Layer 6 of a small transformer language model trained on English Wikipedia (9 layers, counted from 0, width 128). Numbers have three digits each and are written without spaces.
In attention head 1, each number of a token's query is one row of weights dot the token's vector x. The head spreads its attention over the tokens so far by the softmax of query dot key.

Query weights of the head. A number n stands for (n - 500) times 0.0016.
q0: 462411509260471438456528406547523474497484394583392653544248574546300548423472430674523257500420387563423573565460483232554462527671431422644450482510753561503479527654449552558617314432452546618433520354414418605735507388370416595492377541412516416406644546377459638497479560542510430454528533477567397555624326374408566392609532546519514453566428635486629652570452442547416460494467
q1: 478513553375467523404414489366387438532453435437540599409446655618293419607437378478632368505500500510385652533431419370552576502498411614374443337378623487550505399567537484411419485557517449536355721432396554478503566475415358630573275456638556407519540552428590487446519566511449662415565460630482552506626472493482397532464497538447628477478542639449665445485458519561435333570429
q2: 687567680554465643526450561365438415446442596507577494398604661664580336592497417444505611422782525450480528631583505634539473523327420576402480460503448413355612409419481514376360560527450517374440613459559506410640497603553595550373436442796502494530529470560375409549474417461514710545439497379434525376474554466531494619413587515546505675470532448649519411287505460373534519617413
q3: 693549494670431399531511590456606450391441510511385503592677341466645575500509614579568727581681584455491351458510508737476460389370507591490429543539385307343492544545475433422392714568424463412684385493632541449378363449600618345467578386487423698414452495523489391581388544449525551425518565387491500390412595556637566511500525457699403573522513339558414292468606460450658582427686
q4: 474431544293482611360510419556400674654507322521559685641392579598353549433500452395421405616421503521500516549447425369415490527449529471544446533567606544429321550511503546585526402558614404692440492360583442536691480377458528602398425495463422347502576587476481526541590475655491519553475403564560393546693356475540600432597440562595518422582486640578569571581477495483356576509363
q5: 436473464369370649679255309533402402422389344551625509495368621662390395628608295428606539387592497406471599616500559459403470516435522568384505474429673649419574475549484433451355514432460403657494615409667623500666478468300381467495330433596503402587532500469642459516561437558468419318488412549564446553629465495327394446438540550474407581467528620456511512558524490577483500454368
q6: 729510503626442556590477414554440376381532623558326454545622405610603462554617480567523584373661649462503356523512487600486354542396533432590481520544437505486649505286601372289448564391466562304485531565443398422553401640608452448482677548517396577439474517626507526533475543368588506569399509376495475456414517518560519585530517455433495556431432231521411454348490507383519414631448
q7: 610512477699453483277691723414608440506473735435410460667651443436655451379599548742543527603654387469394481571450326652646470447410383550650425537553497323381410440471477556406474468616304538509435517542470377503357427544756521429432564527429435614330509602592389550600534484530508605590588513487494652427449556580728601512469650419494506583506522313535523532351589432458524616572549
q8: 656524518658463473416579617440516465450557591488341388460653403377602516430469685575529495679715365631461436464482449697612513495570443488402464455388487450442493511594546478547448460727485517454520459692443540435330366551592558361548548385434546670463448495471450421479506664433470566478567443491457643538339572590603585647406625476443461553460432441447422408316700570533576508564618
q9: 483460444580619441405629534561549472555300524311662613491397414463644592439422554398399494494399644503441451366443431435487506380677556444468548569444337484632629576611625399555459612515573368468613403463316424512306570495748425411515756661452560423538540415447532491472542670555481402621454599692509503322432389654535477284447545337503488286459406614481488412754331666458471420315743
q10: 602518505731433494439612595427536379308507694460418324551535416538584570447685571588673629549672484447533446440435468714583554645485371535666540612624522325379495484480599435421492459604492516421489505600429521419405418566682464472399605435351450716440480580482381449523546598417530586512481561512521500355490615503513546465444608565566418479449569390417451500339513509433511485548478
q11: 453471454513411430427445561480676363407535512448537492442426384417568685525462565367548528562481324528557398495417354619539289619444433430366478397424485381677567440425381548525524543659402517500509479427426453667260482578657495450456505618659621384528471335514399508658543459446479390362532463588467508207554377631656548526457571402561417448544525525546564470590416537508670492306624
q12: 518481556581428506554528439604569595385637678480464522596555500535520427429509561482550495396605484508486503530576438579552337447589330590688592531569464628526470571423537452384482529469495639405412482579573655458523473382394529371579527318418546770458367510378553505328323535387455623423440333296594309608424466477437472594545559555520407549421493319503622465225557434551580384541453
q13: 604537438631394494475573660474415426508414464411543427531548442505616570500497574565534439511450503654480455433426377682609384503566420460457500528388487395465657426614548531408447673651603569410470476452278437529403366507618492438433654511547530439485426356470452492515387538332538429583443607563549591288387537807639478466386744537510476345530540466576487506576552582518553452345764
q14: 677610651619509554454514545416459485544539606704537454539548436530331465528474461510647595605553464559570544600412434619617264623447456439480375563383537384422450357576523522328444482523518598427503657504473424356557274592579569493420635458591339452312541514569542491668443396560347538522427575473518792333377628648540422637421609667506607784500462597503388379331416440532352576480419
q15: 670492681437452392363517475382530644365481615642354521364573477367484452578467475771483402667535490516602537620368451450573604498398529392288495553375529460467502384615520508521453452517391497431369564491318402433527431551366540561483452467588470405495611407574441605594694464480542471589462572568449711585432518544583376587433617350576472594478519460525452525395488528515550473480511
q16: 548506506583380490575478547500543465332299558430484491445577333434628445321550599510374574610526459608380411382368528656467462514740553490477479420409470535465511583410617356558484500608537386538532537517404438351334484695545331576570713503538684434549406421524238408441601760519544497570522615614406350435453476568569470472489548503648370245436463439497442385591537679475551466458624
q17: 427513563389354467387362523497581546647480432522678544582523546571461535642555465462390598585417484580461572569455610352448535644523479482431606436568447558564502554515419458556549455581513638648450606459494327419525470381459473712472462621569379238461604448712500584748469445606493447490410578654492500292485357551604390645612477443367534420555534619649521459473433634587429521474470
q18: 573492456584448423545550554411443522523462710485491372560549382484676347475530599575549430627568583546459575505556263682457541482530400534534602535426288415479480351598473433481455472575446526310515527642349369419433463519542489461555475545488477589518312317483464350515419512540529549472605453811508508485369663535509657462459721685601377386551449413420416413439588434603702508676420
q19: 574539582534425605521612489469677410522473534419444463466564386513486549476539367682508484549576388500492443567444412658519469587467650468453561650564438443565608453425444413366457386477386662426457437549583405561407491623553466369448657579633514489474520673599442595698612410497381318392563494329576532346606500714591500589349349568478562657525572461474574429427495469480610518409627
q20: 424617396476605370545399548452408606451428442449410557459472492544667474531524500467430365503306602446346535455588505373423492397530625447397498404475550571656434548436511277688560519495626307511582553474318430298494544502464563636629443427422404491622438549525438418416486620558599658727491519639303588503455650332319414411554564321472459295590482537517478491647497540376517514482454
q21: 673503480588474526524637550425625482557486560654415423444522471636416546452522508429622643495622420444473459587380582473433366515386430532652514650621468515446490421440437511372489596528364618469534530567615343546470482564595546500324505607489384478383571614531575474703448317509464589454500556506609529332525625593479519505495383738500587719554524519539441466333382479371399477423323
q22: 543478631511303579434622442649561372559440634611621433619557451483565616604460482740737529576561525451467285638436516577459368513414433449618564589487356321497629340407525541401485492610544592469509609464481352494491373517543612540543607531521374515279423463662384444655482528369431503539375503547551439337353477579633497662402562564452483534343515432534503463407454513365433475265561
q23: 419443462323505460423513358524424539669480379550531525533577492413491710621411524482570573579419648545390400566506658382359423262444661497386480471491422465601543647594438494571617566420545500594488397375522511470673333464550615374529483420566462253434529359506556535515256381403551571535468460509544674638320395378458449647541340435508546514560407548549527324599402530539449368440534
q24: 273366516467450509316526440491644508680424447490734495627399635392542632649532370578679549529529596308489581589542520481514532495565488479656644497482586484509593637591510569531529476487536576530386382519572607458522410416354503355482514570512558426502539587484651587518331503562286561392520473536527651541500466438437481536490474298370524559480612582344592460401405473591484484351618
q25: 553500483440583365537539608435528610560638386484584423551434687460470345667651606319545544446528540592530467596555448398494537623385351551458526425344530651562376491573455524466716366419584751506525434530558584556542384485235588566410309370491396668566620586402548483516527320630450467442627494433526610580503568309503542581508638445438545526594584569580534622322434241544397489610470
q26: 594402489454540482374464281442474541483669340525615467525414721436486468635349535500526434508705500442483559523619433435478652382450445524560657387431454545593443500669610463399541519513427571457406422701573495563539539281410537392472374500503446643394625455470558442536492436420399528341571421497473540718454573417533522678508397500518426497599611464361548596425518517731643500435531
q27: 527724441518614503535484735465532472580427587487774556536403469427471317539588580241481536372529492537652529465540479426679467635398441619552616509470536522435455459428426597580804495468532760511551408468720514417632509399522486661500554362429381477581543482514467433460717479606445531374564565454522541421414515621539585574564452472590535577429420645560616568470431547500371516569415
q28: 461507474484502364623500528454390572495597482404452421507453583486490427493608689419400442365488498507513605437481479455378576562610376586446584432434437552528504529516509445539589533579440392541521488492492478374412634483384517521475418416332585673524526524390634484372537547600556450507722330495488480638409593401476611477643453481386606359562542565578491531538652387600422411626634
q29: 469541677614489713536513503657588409497373682492475390505512523578465417520228500595368400416467469425512374517646384600575405526404532531412477550319471389549500406407702459375274360549478568472472443362370446473538576662617480546511402514585564449531350427449537511481570679382603623562625449450463589294425475654569660508377731452603475438329469416628486518545457449401431533352599
q30: 534480408484607465556465427597380463488390506549497549476488370475654553448518617287406480441287692669530500333349538414485554360530570449452385500481524483580568595478566479705565635459563422563559437414394583442479538483520427491557523426429657361552439249386545483433456632513517485597338554632469416547468377656480450332561609420447534395518311594449436432815424665416436353472573
q31: 292467386603605364484204427555453593472487563422458472440494362497557624427441596685314390554493534542479461276419627528277652370619515519370365461625587476577484569421507418631374561612418300548593467563454394338347736455486358567597466462393704547663414339456459436268535732624574366628529489685401383394407362510465532305589507354624477197559432525341463522782644679562615480604577
q32: 633451591453461551662387447504529470473701500539385507552283480694363608694281397293612587236551507385507527480686519349476346573612519570637583552401578513635557454475580630492389500577423413490532376370723543529455345399350507557328506407236512805482644427381573413496459461442348459385469297544595439431534631377460446328383532396478286549446713584732490550437538284547537461507629
q33: 525567475634553523624367478476366472403533592518452557455543372537576512361546453462372513467438477518495379357360452521668297491535352489386389545500564482453558352428360516370522437576578734467694578382483416470548412485590538646572598561508383473565552573409436590460616456480557450630391486376386578466557470595446417407512611554448400586569438475495510464581563521351596609680432
q34: 621396459505362413584582681533699559615397415500728528554418508432575399469530614494562694500668447577395523531484463540392470562465372376422582436620380352476480651396540546432488382446586652464518553665541391459427394430567627521423632581455508305426379508709461473766512470347510563457564622512542508198545395609687600470448479625505454461530467470497402416370423525534645538491549
q35: 412449384426573474524705595388523561622408319500385535488434672518546466577621531398495413510388599597514573538568700462489536352482667433521669525381549676703548661511568388534713687462670371621520525518527558541462518427413384378649591547523429547464591493424626515491514534514507503488616421607571449483520472422473586571500309512488495581475445560391428469521575533594409449503400
q36: 488545383414574620344554396384467509550587484682311506489512598584527644703656435315517289480306630672640592629413726331392506320420468430471551592383470582700534575478431453586522621544607270615481585480481549519488436348526427485554464534540497548505475484412564604513479494550565311550455382617594513431411646423497421497527438359524531540380492662528425441466484562495480300550383
q37: 361434482449583488530530366645508476397397449419436511454478605474459497447444562559348434474338570577680486504485677495487735382429591581561556557457397559632474676534566405588627544500545320612545503467485550616454669475558369475401514510562585605519513471336599418477568427586629390471456556595544452555416455437402653422708423456536748438393462543583523486586437578567519386543430
q38: 692602626558455494509513729491524532453539550295506555582473438461606328427606546483529454585698441300360483461524464653475473577643440512371488369684490526379490443623536489313436367355619570454532477568500403479503440642430603645556622476575498537579588649551393579467547491412470547463624458402511413467700408613584395474371480557480434540474600387436440584481554466302492544500574
q39: 817509387488565534547672546281500519455689473551423554451531412430442413727680393282621528558503556490679542579479544390465534353382486438472497519414620647329438366735593529410503439263353578444351449543465728527536431611425512362559289304604486467531500537497379631459490470599597407457559497490311635490564534393753398449431382612590482646419438628460552477416357531524459364480417
q40: 469497412401484418485485404424508511481488491613282519466507569536448583650556423432520380438395560503751503482384515423476651395569497521627479695267468622540502418445592544668471565587447315511425530454488574444426691484516266514505479331389493626512622295395578557333555557642493484471373550617642344576426604465390535406532569441569513450477560645466528531518523521592548490595470
q41: 644479621483405593442550609480615578391517486489625560552536597585612428462232383380503481442608586335290689582639423323535209540596521424362489474476442390343565478425464458435463607599542370317466491281420370356516289489516586621257412522533352379562509600457405585524429393361659503540565632503531660459605600669635510572371490375448261556360517561512527490404607343438446569513640
q42: 145623290519708015703496388496318370517560394662418434519201582437567590438604469710496496552339428574648496438591431471582392459802491577699638563500496680844570687349363567627631532441703534646518694547277459520643514546565248496891681520657518534407559504439586381545466417473627558426262491576456500621576373329422695406462298500368603435531434607188670531669364551473690594447442
q43: 435611487500586500402637446647457345410494445473417527547568558645379551588672471605484361285552846589861486426387657392381500515513541381687515531515478652655457237463565684589569457445600300513573561438606638558444455439500358507500605544576597592475665438393547707370597669596450386749461631370603364630472560439306421497366405327550503580402646563411241590663442494338473425518593
q44: 427519525445377488549562428608486517285469300334396623654528622539526421537581564500374449397456581345432500500544607547391564495527651566657538523525434542609472475537503331513506595437774473463604500559481466555444475488381439512649578523415566682407600552447568506566675542472480419392476491450595339599558465346377503432351283440469269391445633410355349661584605477396480454451662
q45: 301646248523672380634506411368409593744560615573441484486427440354542627465766550493581472494334377573468461516368462439484583357494302390413422432596544390570548756378323571648614571617404506705578521590409397599409590419581524463700597429470522507585362503565500460445394513571462551588451299620478448418380520387260691452676497605535573488691376536475570406494467596635516425605436
q46: 637696627406467522224516603397529323421515566667590561295525577513445445409529457125481517424503596575538683622478392410541526562393683671690446542367441579539503369504648448496587612587568545470460465388598848413632794430638382421500372587654581525500513321404657441430649539569512476344532541456626481640626461669429408674355482418695474593356521525365396626497468497424385251467473
q47: 515517631508619532453266384527363523456763737482500500415550431573589654491506330596478471469289514582536562488516522512480410487555561579564295589487591576552599293456445565470478610547431545477559527371542583458610589530440601466716469546595446600411472563486476559516494614729458438618527334465346661696586510522355336608442553265489545654423466493477545367497609495359410547652474
q48: 370343667379541577485419540392478487435546510334567433491548366617588500599601327480451370407329459474599634524564719487269332427604691612577429634507612677547698345314451608533585649546473480620678542310631443372516525429373516582607402664432469400468436471550523466437493558604508438416718257552541553622524571440398671640357318468538392676333566583590568296506633503512327482507591
q49: 426445240589620327672525472676463686436381378449559491555515667399393304377582821637500616552571477617583506395464402518554547519626484398464598414552503410465411692468403589538506497466528506562551469702606583603460493451411555385497724574535553481619611508603505465438528449484374622516522639399380473617664484511458533594743519652412613559672382447448497576597452543645590511664515
q50: 434433466359380453564339312480438518386447362569353543424449513590459525532635349386459572549385479417500478536396578525411482502482553646553516610488601627554543619491421470592546620548589483561554566558592521449478623376473508400632368476537593651527589432382676446617514480575489448321306276616500295718567488419393462429576540592375461516446531535461554437529510657485508413600573
q51: 497586401531606409599518547418398665457467407423331486345532569427418295444570456518420453508447459595606472460583526452525611449577607537482527529500570724541453544524537398583642557386550471393527513583583569606603671557561495358599529426603411619528643518432515438412642497599636506389552528476437558776531527361372570569551267392615473727571475579462642485516539612557620503784379
q52: 497307643458387570356524439598450510349421483465688422621417676497678396535327370483392426682488654322556658611657533510442418494583557489631599609507411541391587513594647510448342516328531317354314591345254471500507461445417415531521429548483517507564466500392526550606510582249575297439350432588484573542407480479623308301453531536417456200233595565387565483440418549464422330275634
q53: 543482254493655379620619427322557622516461465608423457411493511417426395530611520437526548427405532698539451448357551398470607426454509506423488588392550558583488716430421550614606461395428547628523548552634585510423547680559508362555500489629522354483528382582591474450508520622463560490539568471458529620595567416470715472702408527522622590617363559600484414489350558656562482630454
q54: 401634270577736459454546575347378549623531587489189432446577472455544521596722487615506331362577630687506434427404616415413702401482514527463445589480494446638408531423488586723632515426512468628573602525507564533389589553626446520621525488612599458483553345445557527303604615631455418623542452433658452594543615439298638420608414483755637506628409487512536490497573588593593313630371
q55: 608287658453379383696450507535693633316473554452796517396403517383418280463284536396519647663545274334414521590533279479564428576603478577400411431632500503322629523612385548331382536340430753391464427511448533410538518595374741496481379493375458409576350558533491497562469472362557565346556522456256736427531586541591459526515554563316471434382650462503529496418297383372352587381571
q56: 422435316435492408552624524414546472660332567578522551701463461438612494466701625494615587645387495463433497594419476486410612431339509392460493529613375372473548722409481557555650382409425390628509534526341436610454485373436497536474544517390518421487417513682433552688474569363582454589483491628563472381456555431441722329544566593397617335491402500371373354536439485605418497488486
q57: 657527485718509547384437532722376470463583635519689466679571515515472574295600747493506567536506605577658406551453316513580488573456307433695397406620392375468327367450547544556461399485459570491533523580449651491519507497612461500457699612458544510445532595584441692520491597404427509669614574367347480487491416584500212480559700341430441479441495423414379542524483358406396620743373
q58: 497682395579591433424625581408587500673512557569368516437586431305514436558550418650736363402640562583445386565429502435452619381492538357307458495373507552415524555486543595476534290424500519369369503527432524548612444509603443528448444406627467528531424422704439546421416494460575589560450597503628534494468514543476559500381318459615462497557379604451613330417533564560583581583470
q59: 527400512477521428619739579655551565490377422430587687656487581515628290484477560621488506518542549424487410524650544387509482572464406507413511342613357350400497460459494471518651500281533594404473646493385447512458358594481598631342353373433368293440395494596374552631413360432678426511474944411441592277392603458595573515509379392437451312527613454604639493460411413359532642399401
q60: 484381485517370632500577557490578482522396363465593476561500497535589597397650510471347551620437530424634478510473616534509562492474447447646630581477520650401565401568520543583703682572744528497471457421473422520559590311575503719554402461224409610565445594310401593645457375376575543380422613770435528352405479557545549394442396470339357352372562713338529404467691589556500572578469
q61: 643454771381109547522572430530968542383370310474526610557496723606393242428113551475596661667655481269328671684658401529356416696509368437301433392666306481439496684531396422216296286450387323368306495565458307372466364533315718744331332373384381490732396622692252551761451429201610573534461842386458322339319534581686297514522602405356357434322641396737339515280577176451443815531722
q62: 559508599603375452483626592635449517524487557427671433430592523288536402564389652730430427491639597535659434463516451530368617516478523394388533365716505517559492428569433372396478503347303672506456354693500448308512500638517503422424472543534458418561297535537529539311479556563518550439530468446394692414478350607643308572535359484537486560525388531503593466554230544456418330447512
q63: 473659271471624424605518567357329588568529575514420446398542374390574445421764497547300412586464277698520429479542440623538805367512451535479587481593585617503420560582548532616659556452503598581524455572479494551435758581698414507648503406591455579551500462394486454476565342661522487486654360555481442524573444527405705557700422707677558537591438531580747513531584650586611306622388

Each question shows a short text with each token's key, already scaled and adjusted for position as the last token sees it. A number n stands for (n - 500) times 0.0006.

Then comes the last token's vector x. A number n stands for (n - 500) times 0.027.

0 "ak": 612506570473520507466511524482544486516463497453527489531484503527582530609515603525436437384395562465544481430401556571449544486429529376543514549465488494511451471533405426476520445507534453
1 "er": 521539557399479467515486406478515483530417445424466503571461524576545500575514555522465486326420536480507502415445553502471518493465554377495482573403522530527434475524425418472541534507499508
2 " F": 510525511544372509518573506477676484537537639418428458550565471649585455597487559519406436339411540452616527469431541541462534491498543361533464540451478508525471484520458487508527549515506431
3 "or": 412472587675379452637622581402687455561534633513398557567550476653598447626514539488433500327446522501513479485449528617491550497497532373533541527402512495566456481520457520491519617510556444
4 "ou": 410498509651450466525588588444607481515474627541411547529524509525594463598507528522396480352428443537572499439351572559432524493515509377500541491512459464496446474519442584507485537508578409
x: 565568521567433567588629513498460615366553503580508431557503487489520494537513469495584315477516552388569499593420483471626519655413570504554502442470525517426526483503524510445352486456464536520485450459475443504574544575477542559462522500484485524516506654511492572580522403423466565466488512423432569470535433566564567520419539454458509438489513552572444515455515439526469490493528
Which token does the last token look at most, and with what share of its attention? 3 "or", with about 70%

0 "ed": 462556486404453458589521435516554398499383586395401571535509540627637585636474546521418475315406450354530541413461543528457489508410561428542466436482515511525427473507484515471524527513544510
1 " in": 471577552536315480532575611448540480583457584443259544700445515583497517743522721453584413249422547326473530456462526523505501504416511478546498419561537571515468494525419516453480454493534534
2 " O": 409593510521341510483594493456615439501587726392294623574627488718573444793496662465492466217426507369613613439425558537448547510397531395482441444545467502549453466549423498483513615513613481
3 "ct": 391459644587355487705562587362691479491587757532280544653581504580547303657508644454457536212439543498566526505383557693440521514371476492444465176433442472583424486519497591541533518500510493
4 "o": 416470562677495561603613564452736475467710647510451557477534491560701321510491557655402580302390527563628555430344608535427520483508620373594442389541408448532388470522456612500519565505559437
x: 577482572637465507465542501462510511436465422544443536591434514525493486507500429515536510375554467509488440555449513561496542551587450492496541511489467539470659539440503447494431347495453528548541504505538361479481492452402600537387560480607445527547546633501468553547445473508512523524462394519470550461544506512472575562404486507423466552459482548528533434527570474573449439588530
To which token does the last token give the most attention? 3 "ct"

0 " or": 671639612404335557572509524396596426578529594457344520773488483672582415560502547473570475358502483335547541455569490511491499515404428524503441427634519553480516497515460419461502548494573631
1 "ig": 504665669337454468673498508375705391502492646442414468790513533709602324487497537446476477270443497428641505407349586530414493496401507489478466370587473499462462487520503557474518503492519564
2 "in": 347450579574497434445482512476520482496452567367461480552513518564579516619491535481480496376416482418532498365416580540448490504384493411501510449600523550466440460559403528428487552494554539
3 "al": 467435544601497421497600526422639447540403606414382480591531490600575457681500530494471463291400436340575564413468569557485492503422510396491438390574486546529481477537431512472527552503562549
4 " v": 520431423632537464454600569540609557525491684534445501556562492637670398562493548480423496381421506402628465406411589569405516490451455430515509363538459470494460475527494644480532515506558495
x: 460510479621495616597488554488637485530436405578470484527513440482571484389577645509534483477454526396474586538461359507484524538447553404530548530447596546431434509550501392586468473451492534504536444462552514462463476417563496501463562585425553617520423611573581438409425450521473542520487513565585495520424508404628542652323504532336475560481581524497560542418583218565494535517431
To which token does the last token give the most attention? 3 "al"

0 " M": 593506611510421594560588449398640430562507614436346554623583463687558442685501618485478403292450560424590492449428550541479535494497499413477493569487481535508458483524438505523536668509541480
1 "an": 520600644488400544563577484448574450524545579478487541633556494567608467672477537486455405329464586499541465445318581554450535492501552411491607711473452484522401478542444563486475612504577429
2 "s": 446456558582434422549558444450606467547414669432430518550555491743620446594533464515450443339425516458556481444423541568450516502481504424458575678470500506506453462573453511474531580505566406
3 "ou": 449570593630431488558578524360552444550304652512386542646530501560641443658512485494419424321452466482611490460336581541439503484562518415534612657477483446466451479509445591505444603506553423
4 "ri": 409457516589508566533527511416510435526412585492340530588446529474595581669531560510454461338394458515578491438351606555449531493479594409477536516447474467515416474512426571510539582509576431
x: 510469579456393492557639543505522514513523463512495480507454515510557481470530373611426457426552500474581409585482453534515548455517497472506602617518487501440620528472584588411435497521589588445482548437539492460553441547461499543535514592444454541524481596524561467537502492510431567544536455435486606503563465425488510564505537542410490557506566428572473503453504525534587556471429
To which token does the last token give the most attention? 0 " M"

0 " s": 702624555431328629647570486377678457581610640454426457582555480680563382592495522441489547325485470454518449439499520536483515509485446487424504512571473505519504490535458480480522478501565519
1 "in": 312615595519290492564625537408557476466651653502489457654459518584536505532507544402485550321494542489453402388405549595503514497439462453418550510521457508493461479547415466484480436500554504
2 "ce": 463456556370480469600560471452599484502545643405328515630559517607463340631507603484499523276469522402544555426492552520477500514446568433427393340493477518532450485515502506475560563507501527
3 ".": 477535525539497506537527478424466458622393503505269508402474485535498465584515624430528446329439553431489510496501511532523485508499524486529473444501556534514508500505453460470487478497498514
4 " T": 434397494464490440360502552490554536515576627539365534607507480563550543696514681432519508335448536390493478460475528471491517492453489430492490494559488478526474481511438487475472451502534462
x: 499669385421557405455535486543508461472441499506502512539541502549502477530417469538575505404541452442473401500379395480537497469505483483519477560470433456525537491524512491390489535545398538571442547519529448524425482480542523419529465426485526537502461619510566461527489634543454583506532509453482523588514608453561479533310520548492469538625660489492512543555561173474510577503552
Which token does the last token look at most, and with what share of its attention? 1 "in", with about 70%

0 "up": 551549512411396523561488535448577386547459608430440521549492534605553409616527570517454447358425482465552518452457583583469500499502556401514482378504505515531460478524444522473524476506553477
1 " Ch": 552551547547393551534542495440622468561541583406394477638541488633605524615507592498490482333396571425603534474452553567472520501461552401451463502455487525563475482513465479504537577508513504
2 "am": 460550627585449518603621389422678495598520589361369533535593474666566383625521529491479488316449623491555461480430521546479540493568498424445558579492486482502484490504442575455530543503536471
3 "p": 517530487592461503440577501497533503520533626483387550544596440601533471646507506481466459367450539451489468457450506573501500493466461371547585617409523508502462470540404506464486558502523459
4 "ion": 482578505590546500463516514407549479506441661478390531592544467605572515632522565466462363344454511463537470430389575548473515494478517391516539522470512499504426471527453567467477607504508475
x: 524479491547452510464476500504566411390439562482437475540456524532507480509590411507596467497458573474459503479469593499530487577449442462559574516502526540470443506428471551495494436491497493463446421460685629516490527468517499565407469513414388614355484588466487538502477459456378482526473512459547602536494529393494441477399600452481460462492617500498561544369515442537517606503519
To which token does the last token give the most attention? 2 "am"

0 "e": 426527491367474457506529372445473506514477474416307478580418520478614498601505634533455477315436490470575535396401559487476470509433584469379432427589458478486439477522487510482549589505499520
1 "am": 547547559399534488529518374475569437548451421405422492578461522505591504619503548504465505343412546461550494395378589552466507487477594389448491534479470471539433478529451543461549560508553466
2 " Ch": 488569530588380522512580518466642510563563565398398481611541466625619565617498605520452492349387608421620527456427546569458533487442547362461471580400474496568462476519470497510543625516506467
3 "am": 421494570702411506568655425378725505608522613367340527550600464693569361659527560496455460291453650494550454475418532562479555487580500384436568619449479480512465485504430564463533605508540442
4 "p": 484532434571448485407556504496549506528538640493354553539608425613529453670515529493451442353444561460483462456445505583504507488475461331556597653372527508508450464544383498464482586506522433
x: 579525478544511452444513515358520417525451559561485517536444451386491547519621518519579473552560570481578489458532531432627456493456496495501484551433502477505360481487428469445463469525524472442397576533577520508612516509358514452439398397547368540423471524480477556429597558560405498545472486482479472522494527475507440624372490452582488585471474387525481515352457510374493609580537
Which token does the last token look at most, and with what share of its attention? 3 "am", with about 90%

0 " the": 775500616282456632586501367361782442627352425386292471684494479726532221695502632428511466210473616360548485461498556571486495493523541382469477496529540503521468484531438562452493599499552483
1 " re": 431570618460302555700496499378611471578538673444274498648589483733620406548469544436418604337431469413542460419435549610439513494414432405497523424536479479537479482561456549450531559502578513
2 "v": 379475651575464497706630601438732473517506727571491503679570509649642304454466539449334549311470544452600422439367555623410576465441444393432511458459379460506463483509514578545560503520520408
3 "is": 356628617625471478655563648356740461612595607511493503717617485632661343423513497441525539237474468502562432400365602506410543477422503391354544548519450487498456483529429495487562523501550509
4 "ed": 558525520539552499553592484411686483509428711476442485616582495701655526574477483478432493278408412353540530402470535587455500504329512401508451477505531526529482470547495435474538542514559507
x: 464463584645340554492529522571590460464507439549539554517523506515403472537579526491566482515599467514532471504475438554488489478514519495534648459531477517551462528432473540439466481552557465514437484512653494523460530496471518485534498506477497542464568491510510578548442536525475519533495452471476436475488534531434576561576492512489518542554589507483515469414535534548468513477504
To which token does the last token give the most attention? 0 " the"

0 "h": 638514560455558476504554488556560546527530418461543503553528466539596480528512513546440500404410627475568460463437515515476502484493528365554523686342518476508456479520415442475505512510518469
1 "id": 464562625537540462548512427485541517513408551490463505529485464575613611538494530523406406356414578435582450441419503529452540489427491382521501587422501472480462472524447457465541486514523435
2 "a": 470578473538463536427474457478507534500520455468487487491469496516592610569520579600484429391401557491555507486392529523466568488514566362563484584428414470522432485512436507503553533510536410
3 " and": 416520476555438446469489533448577507553546492487360454598499456627557475554549575503558443397462562385546531501552494551519516507460517461533429488490538537503511497513456405484520580501534532
4 " I": 362426462542435462454507534450566504520529664504340520603570467646580498605513567444490427300437498437566535441450556534464523498438526400504498561502540497522483480524449488482511559507557496
x: 508520517418433489544512459456511555553540405573598486636499536502538466577522476378536480369476453481446482573376445506530450546556409472559548538413569473537536574529399540469444566582493540440530509515451503543528483486495492444558426436492473678486514518567626444551464591554580561455482471450390496527486526534485539548181519476599430580516464545448464544403539339446507623566561
To which token does the last token give the most attention? 4 " I"

0 "an": 585516543366435540523507445480522446559447455430420503591503520511652541712484560491429478308393523444503519427361592652451526497443575353499535589455479512559412473546400493474518543504591467
1 " T": 568550508570421554424583521477615517541549665445366552531550480633568522761525665504450417320394562418565539467424559597454552488442529335503489600464504500541453464535412459487498582513564418
2 "ag": 450598618518274634678461528334687413568519690454405554391607456706581424679523512519412464285418526463626516441424517576478558509468485388481446527408471490521482480543469392541551583518563410
3 " T": 411503423457371497370482512492618530513586680512389512486609469613558506720514614485447416311403524459555517450432563552462544498435528342550512562445505520537436462538409424500489555509535426
4 "e": 541564513558338446508602571302610529483529747505281511527580494663561301634536567560408381247436549538609507451385516481508545520548571436438414425511408451480441484501514472535599606523435400
x: 498555704427534459490428494455450501495440441500564502467435482460543499502421402436586547481462517484488540560522424519489506482552433515563599435563461504469481548432426462416466398554567496466418466440537514480574525548406458505448497373514430562468577588429571472529495493464534586466453474503523455537533466522421523528375592527517462507472447476525505529531523419505503509435531
To which token does the last token give the most attention? 0 "an"

0 "on": 484540518392407474506528459427530451514373506378432459574444515536544503651495685514429429295396497426554528391391606512452520489425621321539479474543513518535406459541392536436480575511534437
1 "ly": 621361462361494414509477371478531459492446586339301539520500498598621584727485646461454398283389451319620572416455568519437525517437545408470390398536513507552451480524472491474547649510576527
2 " re": 414489599567347471626567543375582492577534621436262484639551484691620445572468607444427564337424463379564482400435565587435484496404483410496506408569488486540467480557468568436526563502570523
3 "f": 533435674600344390575723560353830468490485818473405482813561503676622273579469537418362496204472471442601459421354554645461498491482426445315489375502381508516482492530495563587542511516551460
4 "er": 436544661720576518479638532342606452582486436394237566562484559499469376661508657507561505221506461435465552427491580446467464490472588484241462444572515588526442496472495514510527662499474607
x: 589512500539507451500540515534585485513486492580462492490486549577432439501515488541463460539564460502593499480497422422552434477596456482576583611576513490561528587513546519494439442529328478564494596573450422499504523519469591510459438466475458527539430586468506512580465504464615518472419522433454482520537502455531486493553434507451418435442493414397495571486468500559536581459510
Which token does the last token look at most, and with what share of its attention? 3 "f", with about 80%

0 " in": 606575559471301570618530560370584433582476635449263527704440516639504443671520691425589439218441539394468511477457527529511531510445481499510501403580503561513476498529417517456486457491534525
1 "c": 399502448368490450663502374422687458504363626366413572540645541725615359630469520427515585190477436401593473418404585432422502518437465523413516383577437452512446484544495663418555430501534467
2 "l": 456470556480447487654593507389711451583470602399400474617568525664701444543452566456484537253434473462613431432345576457464485529408464553396498221520426461487422487535483639464559428499514481
3 "ud": 591429582520647491536587542482644423641449560392331509438428535567536625719496734442493460247458528345489563461518531404479521505427589465455452423498498548515451490483486442461541474503455505
4 "ed": 553490509576554546488554495464673440555428602456347522507495510614604633606479606496447434305423452345559576423488551485469494506400596425496426390540505535515439480486509510492522522514536499
x: 445503620590405553526487496520582469529473439590533536533478536535426448544384514530481444553570474477499400472472416487584450463464508498487656540513433515519496508514482501441480475562429516623441459520578467552514536444508510507517561541468479582524554465436537507515485452422490517502495438492498479566497522498431653622558481513444534498450637482517545507428516536504545476482508
Which two tokens does the last token look at most, in order? 3 "ud", 0 " in"